Layer 3 of a small transformer language model trained on English Wikipedia (9 layers, counted from 0, width 128).
A neuron adds its activation times its output weights to the MLP's output. To switch it off is to set its activation to zero at one token and run the rest of the model.
A neuron's activation on a vector x is ReLU(weights . x), where the dot is the dot product.

Input weights of the MLP neurons that the questions are about. A number n stands for (n - 500) times 0.00099.
n25: 706 326 432 475 426 435 470 509 375 919 411 601 382 617 521 666 474 607 626 630 542 739 385 509 649 571 318 492 552 835 399 533 409 530 512 389 327 571 553 430 570 676 550 266 719 544 648 428 737 441 521 372 525 643 277 516 189 479 367 698 423 526 456 154 521 439 613 703 456 462 605 682 586 646 330 338 641 566 475 413 535 474 504 604 517 553 384 196 474 500 140 250 398 389 806 504 559 483 482 549 535 579 230 313 614 563 661 464 545 568 680 776 448 461 634 539 376 352 177 496 492 275 609 462 628 718 609 741
n29: 537 542 420 697 531 714 347 173 561 558 412 232 603 689 265 558 606 661 444 547 329 204 469 394 485 454 175 583 423 638 587 476 349 440 514 575 368 334 418 207 743 385 232 440 303 757 757 736 521 574 231 443 272 444 711 658 637 410 198 630 747 536 276 26 343 627 372 601 418 285 373 448 384 310 510 316 685 381 461 360 418 727 428 439 602 562 154 353 334 585 701 664 900 528 177 177 322 340 396 376 809 245 434 541 624 505 391 416 567 480 397 500 638 429 793 358 531 558 419 385 402 593 403 182 320 612 673 515
n95: 563 334 365 288 181 447 472 292 581 458 417 595 353 647 402 585 673 454 739 374 477 597 583 488 697 529 630 586 484 553 443 675 519 532 899 420 423 125 455 369 650 420 543 833 543 619 445 332 566 414 430 603 460 526 464 515 318 532 492 559 315 504 380 424 425 488 467 239 512 492 528 405 304 313 314 410 619 521 531 407 176 504 632 589 399 545 716 297 508 830 590 484 521 474 639 560 472 321 400 463 451 578 407 220 547 587 553 538 653 416 512 549 711 383 552 427 570 588 693 237 500 660 386 566 327 443 390 451
n140: 469 597 408 603 405 455 477 587 620 582 515 423 656 454 573 464 597 430 526 457 471 637 438 392 712 534 542 743 682 250 538 543 446 430 623 659 368 235 664 611 558 210 493 486 489 775 463 672 523 412 405 328 559 469 571 357 620 414 372 441 380 470 349 727 558 406 750 489 156 366 443 469 437 522 404 557 504 535 456 617 511 619 350 586 615 382 515 349 545 819 347 430 581 466 493 714 412 574 492 346 481 813 379 523 632 386 507 683 589 574 435 561 591 530 421 323 405 422 126 344 352 533 515 464 596 481 640 451
n153: 465 252 255 747 504 500 712 368 466 518 318 375 440 666 328 561 672 430 368 447 329 513 422 513 811 193 284 720 713 474 470 345 476 617 524 658 449 422 367 414 485 144 500 337 554 697 508 456 650 262 672 233 426 457 513 636 369 311 365 422 332 410 435 421 553 407 666 437 212 398 611 430 555 480 525 504 719 625 418 341 178 543 470 534 468 748 642 610 341 517 692 446 739 446 417 567 665 604 461 716 445 672 589 470 488 537 662 369 480 508 658 474 564 227 614 724 570 373 689 717 537 537 440 459 431 602 402 474
n155: 493 302 426 602 352 273 681 293 584 831 259 517 623 687 366 601 550 461 517 539 601 269 367 409 792 128 357 681 804 521 462 421 552 360 629 492 333 457 504 407 557 405 484 458 675 394 524 465 572 374 504 155 435 765 450 607 391 459 212 753 433 538 410 522 435 404 698 329 428 460 500 586 450 302 500 335 445 534 621 485 509 338 824 487 456 581 521 576 376 574 407 475 564 531 418 400 651 516 470 517 232 747 412 479 721 520 644 621 345 479 644 348 757 408 500 483 533 339 558 607 379 468 630 286 662 445 336 428
n167: 563 717 402 475 516 487 671 423 564 453 319 510 552 584 441 629 471 579 577 387 488 560 579 541 610 395 603 528 506 468 545 702 485 396 554 409 292 631 617 266 538 598 481 650 453 344 584 450 565 519 531 513 321 550 599 461 298 376 467 529 637 439 477 533 553 487 345 660 497 463 490 523 640 308 462 558 347 566 398 550 259 500 546 410 614 627 548 429 494 528 711 400 490 356 544 439 522 431 540 425 346 478 381 333 751 559 712 699 555 576 607 549 642 663 279 487 417 653 439 386 539 546 307 497 451 429 410 477
n185: 575 666 577 649 513 596 697 223 579 768 61 504 602 577 35 559 695 442 333 446 281 746 366 352 621 567 390 517 681 562 465 389 462 620 671 298 343 536 593 203 575 634 571 748 317 558 530 242 744 598 500 447 248 424 582 612 426 340 513 944 470 606 365 495 343 325 478 396 678 411 329 626 665 538 419 624 460 424 546 412 660 652 398 326 626 509 651 377 487 496 530 461 630 504 731 500 649 517 558 469 675 437 315 614 534 509 598 279 429 466 593 513 403 483 687 574 485 568 439 603 519 483 320 255 518 491 689 628
n252: 539 673 381 538 478 396 535 682 203 469 411 540 452 508 346 529 526 438 695 500 176 572 553 414 558 531 504 600 565 326 496 528 533 398 572 309 444 663 692 601 648 496 375 374 399 478 571 504 338 554 667 842 378 793 731 455 625 466 553 619 543 317 496 617 655 660 552 706 399 488 461 553 312 429 356 265 382 597 471 132 680 293 240 543 839 496 338 314 556 343 546 504 721 445 386 100 492 300 509 857 280 592 418 457 711 492 605 228 434 487 487 339 556 607 431 522 414 428 234 347 447 446 452 421 614 609 461 609
n287: 530 443 416 446 587 350 549 491 540 516 519 438 342 588 231 277 506 569 506 386 471 404 553 372 500 450 202 465 651 463 519 503 406 370 566 364 552 656 453 652 533 276 509 475 384 401 402 411 512 461 216 425 309 593 394 636 433 370 387 489 509 515 399 605 470 629 580 302 516 397 469 465 594 438 416 441 335 394 367 466 516 478 453 531 485 543 427 472 509 422 583 422 453 489 542 473 610 684 459 581 472 482 568 454 650 252 668 516 334 521 506 580 534 549 570 549 473 367 391 503 422 494 509 589 379 389 546 336
n298: 526 626 673 447 459 623 646 381 654 533 416 486 206 610 504 600 847 258 450 571 522 694 481 477 513 521 477 640 363 541 358 658 478 460 542 661 364 431 146 426 713 406 151 562 893 560 641 660 647 632 601 505 482 446 630 612 346 909 356 666 505 706 421 505 614 654 797 459 233 321 518 453 262 600 385 367 330 634 369 163 353 338 532 658 496 757 720 327 163 594 614 620 472 662 256 410 624 482 276 394 582 373 477 486 429 544 504 420 431 572 651 358 587 599 378 572 453 782 626 366 532 539 491 452 422 610 245 477
n380: 578 555 263 531 455 525 618 519 621 331 487 442 658 731 506 750 563 190 328 500 323 487 529 506 555 512 548 537 497 637 577 688 314 409 574 459 322 396 300 539 474 280 546 573 534 548 423 451 506 337 506 442 385 517 402 401 332 560 529 480 352 359 507 520 605 618 631 326 513 601 481 438 531 494 348 397 503 571 344 503 500 468 558 747 451 484 519 688 531 519 485 618 448 503 516 626 571 466 461 568 478 515 580 449 531 630 509 592 479 606 696 484 564 674 563 503 371 566 345 613 397 488 650 469 610 430 391 423

Output weights of the MLP neurons that the questions are about. A number n stands for (n - 500) times 0.0014.
n25: 654 530 394 397 434 363 362 661 541 548 723 404 534 554 415 496 425 178 483 281 675 158 500 576 432 504 511 692 559 626 354 412 517 339 530 577 394 640 490 487 361 391 348 576 405 469 334 637 681 354 533 636 376 426 399 713 410 634 423 376 710 381 487 678 467 455 503 390 556 584 635 550 547 337 595 673 240 493 427 589 292 434 589 378 521 364 655 428 504 463 440 618 609 508 776 524 456 464 524 143 664 459 459 664 511 528 352 312 551 454 818 371 563 358 444 664 573 468 500 586 730 518 550 457 610 492 572 429
n29: 429 185 422 804 766 406 255 478 619 572 932 519 706 390 809 618 335 509 366 757 675 310 362 625 474 425 102 604 535 213 471 603 411 350 454 336 536 576 533 460 507 441 595 516 324 399 650 640 622 566 445 614 391 135 450 628 487 545 405 577 533 225 405 372 616 646 536 859 613 311 982 710 601 607 402 365 515 612 890 372 441 679 244 632 309 693 515 718 465 172 711 679 879 716 519 377 232 472 725 721 555 304 361 421 713 489 415 542 651 694 505 709 387 157 461 240 267 466 361 602 381 703 473 440 245 631 550 640
n95: 131 438 435 395 561 363 336 864 455 390 517 379 404 558 388 346 341 484 369 625 493 456 347 444 511 567 650 519 264 569 336 707 417 459 507 589 371 483 405 577 602 382 389 625 728 564 364 584 575 534 577 440 528 288 639 539 461 373 541 484 411 433 385 507 466 497 300 529 552 396 674 472 493 247 346 577 436 588 436 586 460 267 181 655 411 584 336 543 325 655 597 496 399 329 361 420 486 310 544 420 540 369 362 335 333 609 542 519 591 599 592 486 414 443 474 438 328 438 631 586 533 633 428 490 339 440 474 455
n140: 554 446 359 479 290 442 479 163 491 622 442 529 383 436 581 513 383 509 562 265 487 423 412 506 471 500 394 483 539 406 563 437 787 509 679 503 345 232 468 424 467 569 477 654 490 477 736 632 533 641 537 400 640 553 586 365 519 450 503 431 483 410 511 550 398 497 506 520 276 514 459 606 531 347 232 612 376 342 472 480 430 553 544 503 444 530 804 558 367 440 371 709 678 580 601 561 720 521 457 455 435 510 519 443 468 565 500 526 427 497 341 381 648 370 547 517 619 399 388 444 370 473 599 521 548 374 656 506
n153: 119 478 515 446 391 489 510 602 535 521 451 562 600 473 464 422 430 493 490 547 532 457 616 396 544 421 447 639 660 484 526 392 534 446 420 397 481 471 483 449 219 385 646 71 616 525 441 518 533 547 461 516 492 407 545 564 451 557 503 368 555 537 733 487 529 446 576 449 532 706 427 423 537 497 654 495 476 503 558 531 450 553 562 569 498 497 564 534 453 398 476 535 477 666 557 373 590 526 488 669 432 486 653 479 495 506 709 461 469 569 755 513 683 521 446 523 773 627 457 511 742 508 623 464 505 514 387 497
n155: 152 464 309 546 323 371 440 461 689 490 604 431 580 558 547 470 549 494 431 471 467 404 481 460 460 141 429 488 599 487 466 355 567 562 416 406 506 477 369 578 127 388 664 326 583 537 466 393 675 497 416 594 487 473 577 541 486 395 390 452 524 567 658 519 415 362 503 421 588 686 500 430 484 429 683 586 452 552 529 601 610 399 665 587 471 619 487 550 370 432 520 535 405 665 580 512 606 549 390 604 331 539 578 528 526 695 752 488 394 573 704 458 591 576 590 592 711 546 473 622 780 588 581 569 667 258 321 500
n167: 292 518 517 408 531 520 598 517 548 493 460 379 365 353 544 464 546 560 421 532 472 491 610 544 516 447 335 488 515 515 498 441 518 607 402 592 420 586 588 643 303 591 511 393 444 337 502 479 545 480 572 454 599 507 362 473 561 402 533 442 498 453 707 413 565 451 412 539 509 594 531 509 431 467 593 606 579 605 491 618 469 461 424 610 449 582 470 517 451 524 531 457 443 512 442 482 558 543 420 563 611 480 570 490 467 476 459 577 640 569 428 442 522 618 515 495 550 591 533 457 641 559 464 576 510 458 507 423
n185: 601 625 630 511 610 361 678 475 441 523 255 597 308 413 429 585 418 433 381 412 504 624 623 551 849 607 384 504 404 422 500 463 675 438 539 323 569 616 575 487 274 573 284 352 629 197 375 651 677 706 549 421 512 447 452 455 483 476 436 558 439 261 621 655 374 406 479 306 297 555 233 428 546 508 227 461 462 724 646 516 531 372 733 348 566 434 349 312 515 690 410 754 500 603 318 522 485 483 504 388 672 719 636 560 697 623 379 528 221 329 488 650 465 523 546 910 671 511 409 573 509 571 532 651 637 393 685 630
n252: 309 340 491 469 491 490 494 616 392 315 371 494 604 460 562 473 376 601 591 382 229 538 697 450 473 389 594 644 350 393 559 431 537 484 390 386 542 516 694 315 575 493 592 238 428 493 507 538 517 429 471 713 562 775 551 642 359 443 582 373 569 574 477 584 664 526 620 517 565 707 500 766 599 639 486 362 478 528 455 443 569 399 403 500 552 671 358 478 484 312 523 688 571 593 476 311 330 549 301 346 541 330 500 556 582 664 514 421 438 576 530 362 601 510 443 264 574 352 442 466 484 513 663 491 450 636 514 477
n287: 591 571 577 590 494 562 533 445 415 502 436 524 475 371 623 725 486 511 509 528 553 594 380 619 541 603 632 461 493 585 442 550 488 466 472 544 424 418 567 416 523 595 353 583 538 580 515 392 492 471 614 453 545 525 532 437 530 539 615 495 487 509 458 446 505 533 505 543 559 550 598 581 488 536 500 525 492 591 504 529 504 523 490 465 463 458 540 555 545 621 496 485 546 355 507 550 442 423 509 435 456 541 395 545 476 469 352 522 602 419 496 494 429 439 432 489 417 550 523 428 510 465 443 408 436 601 596 659
n298: 529 608 465 469 512 302 588 295 351 529 165 225 449 481 468 521 302 530 488 577 628 343 553 744 336 346 508 337 574 689 457 510 500 479 233 568 439 537 458 603 223 388 602 624 322 376 676 468 577 556 759 611 488 465 478 603 350 149 378 557 802 401 562 619 481 517 413 430 628 768 646 428 241 369 403 605 740 652 638 538 390 329 619 597 463 566 660 735 181 554 372 419 594 386 439 599 488 598 380 609 508 351 574 670 279 477 413 656 852 530 704 508 624 480 555 700 637 539 427 271 600 444 384 416 382 530 589 513
n380: 588 522 569 581 554 564 504 492 447 463 445 573 439 588 556 621 437 654 606 469 616 585 443 546 512 594 516 482 487 535 513 542 559 455 594 541 477 490 606 442 543 578 320 649 483 457 582 450 412 564 521 491 619 488 476 574 486 491 556 536 467 482 486 514 511 518 439 496 500 540 534 625 463 582 427 522 485 502 500 545 434 441 459 464 494 482 488 547 544 551 571 491 440 391 439 440 471 432 548 454 610 621 431 536 542 350 424 534 541 414 413 533 362 398 405 423 467 418 511 422 440 379 463 544 502 564 621 498

Each question names a token from some text and the token that comes next. It shows the vector x that enters the MLP there. A number n stands for (n - 500) times 0.013.

Then comes g, the gradient of the next token's log-probability with respect to the MLP's output, scaled to length 1. A neuron's effect is roughly proportional to its activation times (output weights . g). A number n stands for (n - 500) times 0.00074.

"em", then "y"
x: 343 586 514 481 584 424 450 553 520 370 574 538 549 387 635 520 466 432 424 502 487 510 572 562 263 573 581 481 577 460 555 516 442 481 572 516 548 510 507 489 390 524 565 553 506 424 495 502 580 463 521 526 559 524 447 483 492 584 502 382 396 525 707 576 524 463 419 492 491 814 464 530 491 561 460 563 494 525 555 517 605 510 465 512 466 444 491 537 542 611 529 484 477 489 540 515 507 454 522 605 469 521 616 425 440 558 507 546 439 567 570 525 470 565 461 445 596 493 587 505 659 516 546 389 380 530 392 615
g: 521 488 441 383 738 424 330 457 468 638 167 660 539 477 476 564 285 622 319 655 575 442 590 558 556 459 653 432 506 357 556 752 520 634 476 462 489 517 619 387 464 405 358 504 533 428 461 243 436 383 442 539 497 445 457 489 561 466 321 730 321 462 520 299 594 558 482 538 413 417 302 626 631 508 603 652 452 349 511 376 487 592 579 621 403 411 504 482 511 545 736 539 261 442 599 533 441 318 424 678 677 622 504 833 492 714 477 345 396 590 495 619 527 455 436 552 379 284 565 563 290 256 421 481 703 381 377 447
Switching off which neuron hurts the next token most? n380

" attem", then "pts"
x: 301 574 503 556 544 530 492 595 455 450 469 525 554 310 565 493 533 567 435 524 500 534 453 489 424 601 528 513 447 459 555 507 550 483 498 442 365 545 478 485 353 534 516 403 508 435 384 399 481 533 516 532 439 523 482 422 480 542 472 441 461 530 630 514 478 480 465 489 529 635 477 500 558 512 476 367 487 523 551 609 535 486 527 461 534 525 519 486 518 411 408 565 514 560 495 421 485 532 481 516 493 489 533 369 626 526 588 542 483 554 573 451 488 533 500 467 670 483 490 507 783 519 489 590 460 475 416 564
g: 600 460 347 465 295 359 603 692 243 569 535 182 716 618 665 455 525 500 419 657 479 661 637 516 330 463 483 551 406 547 402 540 616 614 727 363 351 620 371 434 430 644 361 465 350 345 368 386 702 521 444 311 591 403 332 466 547 499 613 566 431 389 525 596 418 414 325 664 378 467 549 393 681 539 464 597 518 564 530 572 600 648 559 257 669 734 683 695 562 459 541 540 598 316 453 673 437 380 538 403 692 501 359 622 779 435 532 531 533 604 412 518 548 587 673 403 574 618 500 512 615 632 496 482 585 633 391 503
Switching off which neuron hurts the next token most? n167

".", then " He"
x: 313 501 454 443 484 453 476 455 490 544 423 490 497 440 410 457 519 448 512 510 497 443 408 472 514 318 475 503 597 532 488 435 522 484 509 458 466 513 492 493 241 472 659 294 564 497 472 427 567 464 538 499 529 495 539 499 508 495 446 392 485 523 674 467 481 446 549 498 441 689 513 501 493 469 525 423 491 489 520 564 533 466 520 493 537 490 528 571 513 448 523 522 518 609 499 457 520 520 461 509 483 516 535 500 516 561 615 543 451 489 558 490 654 460 473 493 649 482 528 524 667 470 561 484 513 488 452 485
g: 413 310 561 697 410 577 370 416 338 332 591 563 516 546 481 493 444 622 467 491 440 372 492 654 327 450 496 368 662 381 521 582 531 701 415 643 352 608 566 364 560 508 432 497 353 394 608 203 464 551 320 631 628 262 527 331 635 614 529 494 535 478 428 398 280 617 645 402 445 452 354 582 380 327 441 337 657 487 353 466 573 492 568 564 484 398 618 457 423 348 559 467 377 581 551 630 558 497 440 501 544 690 623 325 649 706 438 225 385 442 371 215 533 733 308 278 296 392 386 632 502 268 526 552 500 445 485 455
Switching off which neuron hurts the next token most? n155

"it", then "ors"
x: 387 566 649 438 476 535 430 465 493 613 346 527 505 343 478 446 504 577 460 516 482 495 457 335 332 583 539 532 485 461 327 503 647 532 422 545 536 511 469 512 328 486 513 519 548 564 514 468 645 470 468 448 471 506 525 516 502 435 410 533 522 528 633 541 448 415 408 560 528 406 497 511 501 592 504 517 468 434 486 401 585 543 565 501 495 482 479 489 553 484 540 568 533 604 524 550 518 524 509 504 597 514 505 548 425 539 419 491 609 508 441 568 524 421 572 509 661 522 432 491 768 504 538 384 377 434 555 455
g: 449 450 510 351 428 508 443 526 687 655 442 435 307 514 784 493 692 455 483 500 524 446 386 437 598 424 460 601 425 539 519 456 418 450 576 265 566 830 593 649 528 563 470 576 583 371 592 617 451 451 689 768 335 252 523 477 431 436 613 657 522 230 395 413 729 417 437 510 649 392 464 569 409 593 612 604 387 520 548 482 597 558 697 698 369 514 418 349 548 357 503 585 558 447 431 463 339 790 434 502 627 495 447 336 556 503 418 371 679 590 562 411 718 279 378 656 436 700 679 394 651 503 608 434 397 646 423 368
Switching off which neuron hurts the next token most? n29

" O", then "reg"
x: 395 512 525 404 550 511 544 570 513 518 527 529 483 347 547 580 434 374 540 518 538 612 407 516 540 512 550 328 407 542 507 516 492 436 575 517 491 501 537 503 119 434 448 535 482 462 501 479 486 445 451 487 456 487 503 432 460 547 499 401 479 502 720 554 479 401 581 435 517 771 571 480 475 512 598 525 541 509 476 548 531 551 546 469 557 638 505 632 502 342 431 489 415 511 523 620 533 533 399 563 448 478 495 488 388 546 486 532 653 549 536 495 610 425 588 478 532 513 490 504 724 570 535 651 495 482 517 510
g: 502 525 600 409 602 654 492 335 529 375 410 554 444 579 638 613 271 502 556 381 481 397 516 454 730 367 543 526 251 510 546 601 286 382 476 497 418 622 423 629 432 565 638 412 846 587 527 579 743 524 466 615 397 291 298 447 612 380 691 595 503 645 491 641 509 617 270 595 445 447 546 626 500 494 453 573 311 489 611 362 586 308 605 479 519 630 303 715 434 448 607 536 332 576 284 375 634 638 435 554 628 484 439 433 418 467 395 435 666 549 523 385 249 581 370 608 463 300 218 676 647 532 518 607 514 372 493 467
Switching off which neuron hurts the next token most? n380

" |", then " 6"
x: 570 461 497 453 480 445 445 585 481 558 590 475 526 369 604 307 501 514 423 484 490 496 622 459 535 566 499 384 477 537 483 387 570 480 516 517 575 512 517 478 205 514 605 374 573 417 528 605 467 468 528 485 442 453 532 364 459 524 543 483 482 481 396 517 511 429 555 519 447 618 476 487 516 545 513 525 507 430 438 554 459 502 439 463 496 503 488 427 513 544 433 465 485 473 465 529 501 507 477 492 503 497 502 552 421 463 470 490 580 606 436 483 452 515 521 491 761 427 518 491 529 452 527 736 459 482 517 524
g: 502 146 598 548 238 614 447 677 569 638 374 429 308 539 448 505 518 419 608 146 538 590 432 432 481 481 481 594 366 652 488 443 314 444 471 486 612 452 575 446 503 474 415 418 728 401 460 545 466 629 537 689 429 385 619 563 533 469 409 580 552 669 485 677 475 630 473 351 315 453 210 741 553 355 564 443 269 269 284 484 650 529 432 533 521 585 611 621 422 521 443 347 481 475 592 361 573 450 641 469 601 793 633 591 567 713 674 630 457 547 494 253 673 460 544 446 464 539 447 553 325 385 560 522 560 428 568 597
Switching off which neuron hurts the next token most? n140

"a", then "-"
x: 420 492 553 376 559 480 530 410 340 486 600 530 498 277 506 461 592 488 478 491 536 497 568 479 419 540 531 454 469 547 402 425 547 487 437 494 411 468 536 373 358 343 568 534 525 442 515 463 596 373 547 501 527 501 561 465 448 498 511 516 504 519 492 461 432 391 483 544 520 716 526 451 505 460 512 639 553 500 523 594 503 540 421 525 428 521 446 528 640 590 483 454 531 521 544 555 469 513 463 537 598 436 503 513 552 484 475 500 573 580 508 499 566 578 524 488 689 478 520 487 762 540 454 586 467 609 482 474
g: 418 514 436 570 469 249 492 635 479 508 598 471 575 679 519 531 529 401 420 375 321 377 413 269 668 353 560 547 378 531 374 505 619 490 591 555 399 454 426 322 618 307 456 621 804 914 446 522 703 483 434 502 510 501 283 419 541 661 772 647 488 571 395 538 439 414 384 697 516 499 409 529 616 510 494 479 531 503 548 524 630 553 620 392 382 543 562 245 395 710 491 545 661 530 329 341 405 534 464 342 439 510 324 383 501 352 813 512 624 573 657 411 481 578 578 398 491 695 374 683 638 616 479 579 503 505 400 646
Switching off which neuron hurts the next token most? n95

" spe", then "ak"
x: 351 504 493 502 514 474 422 564 468 521 468 506 496 258 559 510 505 493 521 532 485 505 516 448 312 489 496 396 431 525 576 548 501 506 565 469 443 568 529 532 233 519 556 461 414 505 546 486 572 673 457 548 429 456 494 375 435 575 536 291 571 497 689 559 581 428 404 422 597 621 511 543 423 489 464 433 494 568 474 531 513 539 426 597 499 531 470 458 443 494 502 520 533 498 522 402 491 479 418 496 502 476 517 420 600 586 481 541 536 515 554 485 570 605 500 471 599 506 523 458 756 559 471 519 539 467 532 454
g: 543 772 649 762 281 554 556 702 336 490 517 673 471 636 262 525 444 519 546 512 427 651 511 559 804 507 473 636 436 345 385 525 481 305 591 258 483 459 550 369 521 385 356 523 500 203 517 544 397 609 557 617 415 545 501 423 564 519 415 465 472 626 607 531 366 385 496 481 315 474 570 582 449 562 529 462 524 472 491 424 448 715 309 458 454 516 816 199 506 527 302 532 433 324 278 382 499 710 404 540 458 560 385 533 443 551 722 453 441 498 532 514 423 600 568 319 529 425 459 677 447 380 498 356 571 530 707 746
Which neuron, switched off, raises the next token's probability most? n167

"la", then "as"
x: 442 505 396 353 648 511 428 507 455 446 632 456 516 469 424 434 435 479 474 489 597 490 606 471 341 716 542 489 640 460 539 501 522 421 447 500 413 529 443 488 294 490 686 446 420 396 433 425 448 481 475 508 491 522 547 495 585 467 607 546 488 518 707 517 480 487 435 489 448 739 556 513 464 426 466 447 535 404 502 646 514 558 499 512 447 443 509 537 552 485 476 518 562 470 544 508 554 482 523 542 558 418 498 513 645 394 449 531 393 558 419 518 447 621 486 531 653 467 516 512 601 539 538 380 516 567 561 411
g: 413 495 396 583 458 728 279 702 570 458 709 579 636 491 344 521 434 455 588 498 593 402 444 383 705 365 660 587 489 532 548 590 379 506 407 219 646 550 465 540 711 401 437 688 671 522 533 431 483 442 577 588 436 340 494 617 602 498 288 319 750 361 407 543 538 449 367 454 404 516 573 615 325 634 385 427 529 624 486 606 511 265 556 517 376 613 482 374 523 430 420 523 508 545 689 548 580 685 429 472 361 529 392 489 607 520 639 314 569 879 586 355 255 501 341 600 466 303 444 548 494 802 501 328 426 593 524 573
Which neuron, switched off, raises the next token's probability most? n287

" and", then " an"
x: 284 499 492 364 463 421 509 508 537 529 540 500 507 373 530 428 546 399 449 481 501 476 499 500 516 542 473 518 503 534 467 511 467 468 507 517 432 524 505 530 123 461 519 315 496 500 458 454 495 465 539 464 492 511 538 530 492 535 491 396 495 503 626 504 454 471 513 499 503 605 467 508 477 421 428 453 470 535 485 530 573 476 378 548 509 498 465 499 528 477 485 488 458 533 506 553 510 546 574 454 504 508 473 427 558 518 606 513 442 522 533 533 629 530 503 459 672 448 489 467 580 529 525 438 495 480 427 441
g: 304 401 546 524 511 444 549 631 621 420 544 516 642 494 528 552 535 574 515 716 446 387 751 655 407 296 435 365 430 556 354 567 612 662 547 315 528 440 540 527 583 518 503 482 314 580 633 598 264 558 384 662 610 576 487 263 310 283 468 565 512 399 496 666 561 673 555 620 402 576 567 697 486 538 400 442 409 346 742 628 355 720 291 685 669 732 351 508 602 545 555 644 425 690 247 410 423 479 588 343 573 482 427 541 525 423 600 576 642 408 280 419 337 574 553 557 472 581 662 418 503 686 571 516 522 523 668 718
Switching off which neuron hurts the next token most? n380

" established", then " one"
x: 394 576 433 564 552 556 453 524 517 448 622 500 503 457 403 400 425 516 511 525 489 510 714 499 490 432 496 386 485 443 496 534 520 477 337 465 527 504 504 539 324 491 591 341 404 473 526 505 370 572 487 522 540 551 529 405 575 461 575 579 497 487 736 469 524 568 552 572 575 561 556 461 469 465 500 506 442 415 554 509 530 526 464 519 567 543 488 458 536 467 538 523 551 495 521 507 560 412 508 570 473 555 562 598 547 508 456 457 429 513 467 513 390 549 480 497 677 512 472 502 798 569 537 468 459 506 546 487
g: 491 636 433 501 341 410 575 644 475 337 504 543 398 498 569 293 613 434 551 798 469 378 518 585 500 384 439 465 255 561 523 476 382 683 459 386 472 497 874 551 442 396 616 474 367 522 428 417 595 504 648 623 465 359 580 384 363 473 396 629 687 636 508 497 657 508 479 415 292 602 563 658 461 822 531 449 663 297 439 451 227 553 467 605 428 546 367 392 447 558 174 559 550 326 602 570 391 481 721 285 422 484 559 591 450 481 615 484 612 620 477 567 578 659 532 488 495 675 461 345 624 357 450 567 416 759 632 420
Switching off which neuron hurts the next token most? n252

"\n", then "|"
x: 414 498 485 481 481 501 524 452 517 524 563 478 523 604 451 410 493 459 477 498 483 481 528 522 598 330 511 610 463 487 498 376 603 511 501 494 511 468 504 516 234 469 682 370 540 497 466 495 542 455 454 516 528 513 501 460 484 482 523 411 519 533 575 482 503 467 526 536 469 659 477 503 520 483 596 508 492 526 499 599 529 500 489 517 515 483 487 479 468 384 514 606 523 562 476 488 535 490 515 496 492 520 556 519 544 486 612 517 558 508 569 463 530 528 501 525 795 529 468 517 745 589 562 436 533 460 546 460
g: 523 477 418 277 473 436 608 469 560 371 595 453 493 423 484 355 469 498 642 460 408 487 619 738 455 678 654 370 278 547 332 493 714 609 430 472 553 558 422 618 583 448 622 387 553 394 656 680 508 438 417 222 422 840 262 373 504 412 566 292 506 490 555 559 426 288 446 668 356 543 364 259 347 573 584 661 665 247 597 463 409 499 362 574 566 278 440 419 310 442 610 446 610 614 427 355 510 307 439 746 405 335 387 580 489 431 304 692 495 387 393 415 522 400 385 414 634 489 511 477 607 470 563 506 449 435 580 475
Which neuron, switched off, raises the next token's probability most? n155

"res", then "h"
x: 316 442 499 439 502 515 464 508 543 409 434 520 593 513 549 518 549 497 508 486 515 498 402 478 385 643 479 500 491 559 616 597 465 509 394 466 560 457 548 414 422 605 443 458 483 478 521 479 450 515 524 532 577 540 431 518 515 515 552 314 502 509 533 438 497 413 463 568 477 496 519 556 481 519 468 502 502 475 461 586 479 537 471 419 441 451 526 395 579 503 362 540 452 562 529 399 450 503 424 525 449 412 491 434 462 553 516 619 495 527 678 494 432 476 438 507 701 526 552 439 619 450 544 432 584 570 554 518
g: 480 539 481 284 515 427 326 477 425 486 420 395 313 584 540 402 384 437 558 435 420 481 453 607 454 417 412 465 355 253 660 490 679 421 714 691 559 588 483 470 599 431 630 409 459 437 684 711 431 598 572 421 470 450 332 680 414 594 274 557 310 576 479 477 580 498 565 541 438 505 587 520 384 349 543 527 264 611 552 546 460 646 666 538 602 406 517 410 627 356 329 370 736 485 409 610 327 548 575 216 231 330 203 432 637 417 481 304 495 703 604 454 702 443 642 713 453 442 570 714 491 515 457 639 399 517 569 657
Switching off which neuron hurts the next token most? n25

" the", then " appearance"
x: 228 488 469 524 473 484 509 526 532 521 461 471 503 427 441 491 529 472 460 520 512 484 477 451 564 372 489 553 513 508 504 347 505 530 431 458 535 509 450 522 239 528 560 332 499 541 492 486 580 502 503 504 508 453 492 519 495 505 444 337 456 493 575 472 493 426 506 464 485 593 534 487 578 458 507 521 519 524 468 526 478 544 507 515 495 555 483 509 460 412 532 502 497 556 515 534 534 546 482 500 492 470 538 516 485 558 564 501 512 518 519 495 564 474 525 545 581 506 524 507 701 513 511 500 518 484 451 497
g: 504 575 645 509 573 394 134 298 447 534 469 315 528 524 316 591 592 572 495 434 550 538 624 695 392 636 341 433 470 556 356 367 476 552 821 539 481 384 379 456 537 503 744 610 450 653 589 614 549 293 652 541 589 363 665 562 448 393 387 520 368 660 470 411 602 476 628 549 434 505 387 505 474 675 185 348 648 580 404 534 491 320 594 540 331 492 407 370 447 682 583 674 440 560 454 507 336 614 660 478 480 306 678 550 550 455 582 162 471 349 367 582 425 534 442 740 439 519 541 328 594 625 626 566 523 495 551 533
Which neuron, switched off, raises the next token's probability most? n153

".", then "\n"
x: 309 498 461 451 479 451 482 459 495 545 393 491 514 432 431 488 511 469 512 505 507 439 410 463 495 303 470 527 598 529 488 435 520 491 506 454 482 507 489 503 220 480 661 298 568 495 477 435 574 470 543 489 523 496 533 489 507 498 434 394 490 527 658 469 468 443 546 494 453 617 513 504 483 489 538 430 484 499 530 568 530 469 524 498 538 489 534 575 514 453 514 521 517 615 507 469 522 518 466 502 487 521 539 504 520 571 605 535 444 494 549 476 650 454 479 502 657 474 538 521 671 469 562 502 505 493 456 493
g: 740 503 476 549 472 345 440 236 603 620 412 339 494 622 530 623 513 312 610 435 435 615 564 392 271 287 670 712 376 425 570 484 684 379 687 281 367 474 567 593 501 505 648 708 701 349 384 645 646 585 435 636 509 816 306 534 498 542 498 432 534 832 410 542 501 594 464 564 407 482 519 360 618 571 660 594 440 452 648 617 713 466 672 422 462 407 307 492 481 302 388 441 382 481 572 404 315 544 417 563 427 647 460 507 488 436 546 666 415 610 658 479 512 433 486 646 738 561 442 569 519 600 666 453 486 505 546 597
Switching off which neuron hurts the next token most? n155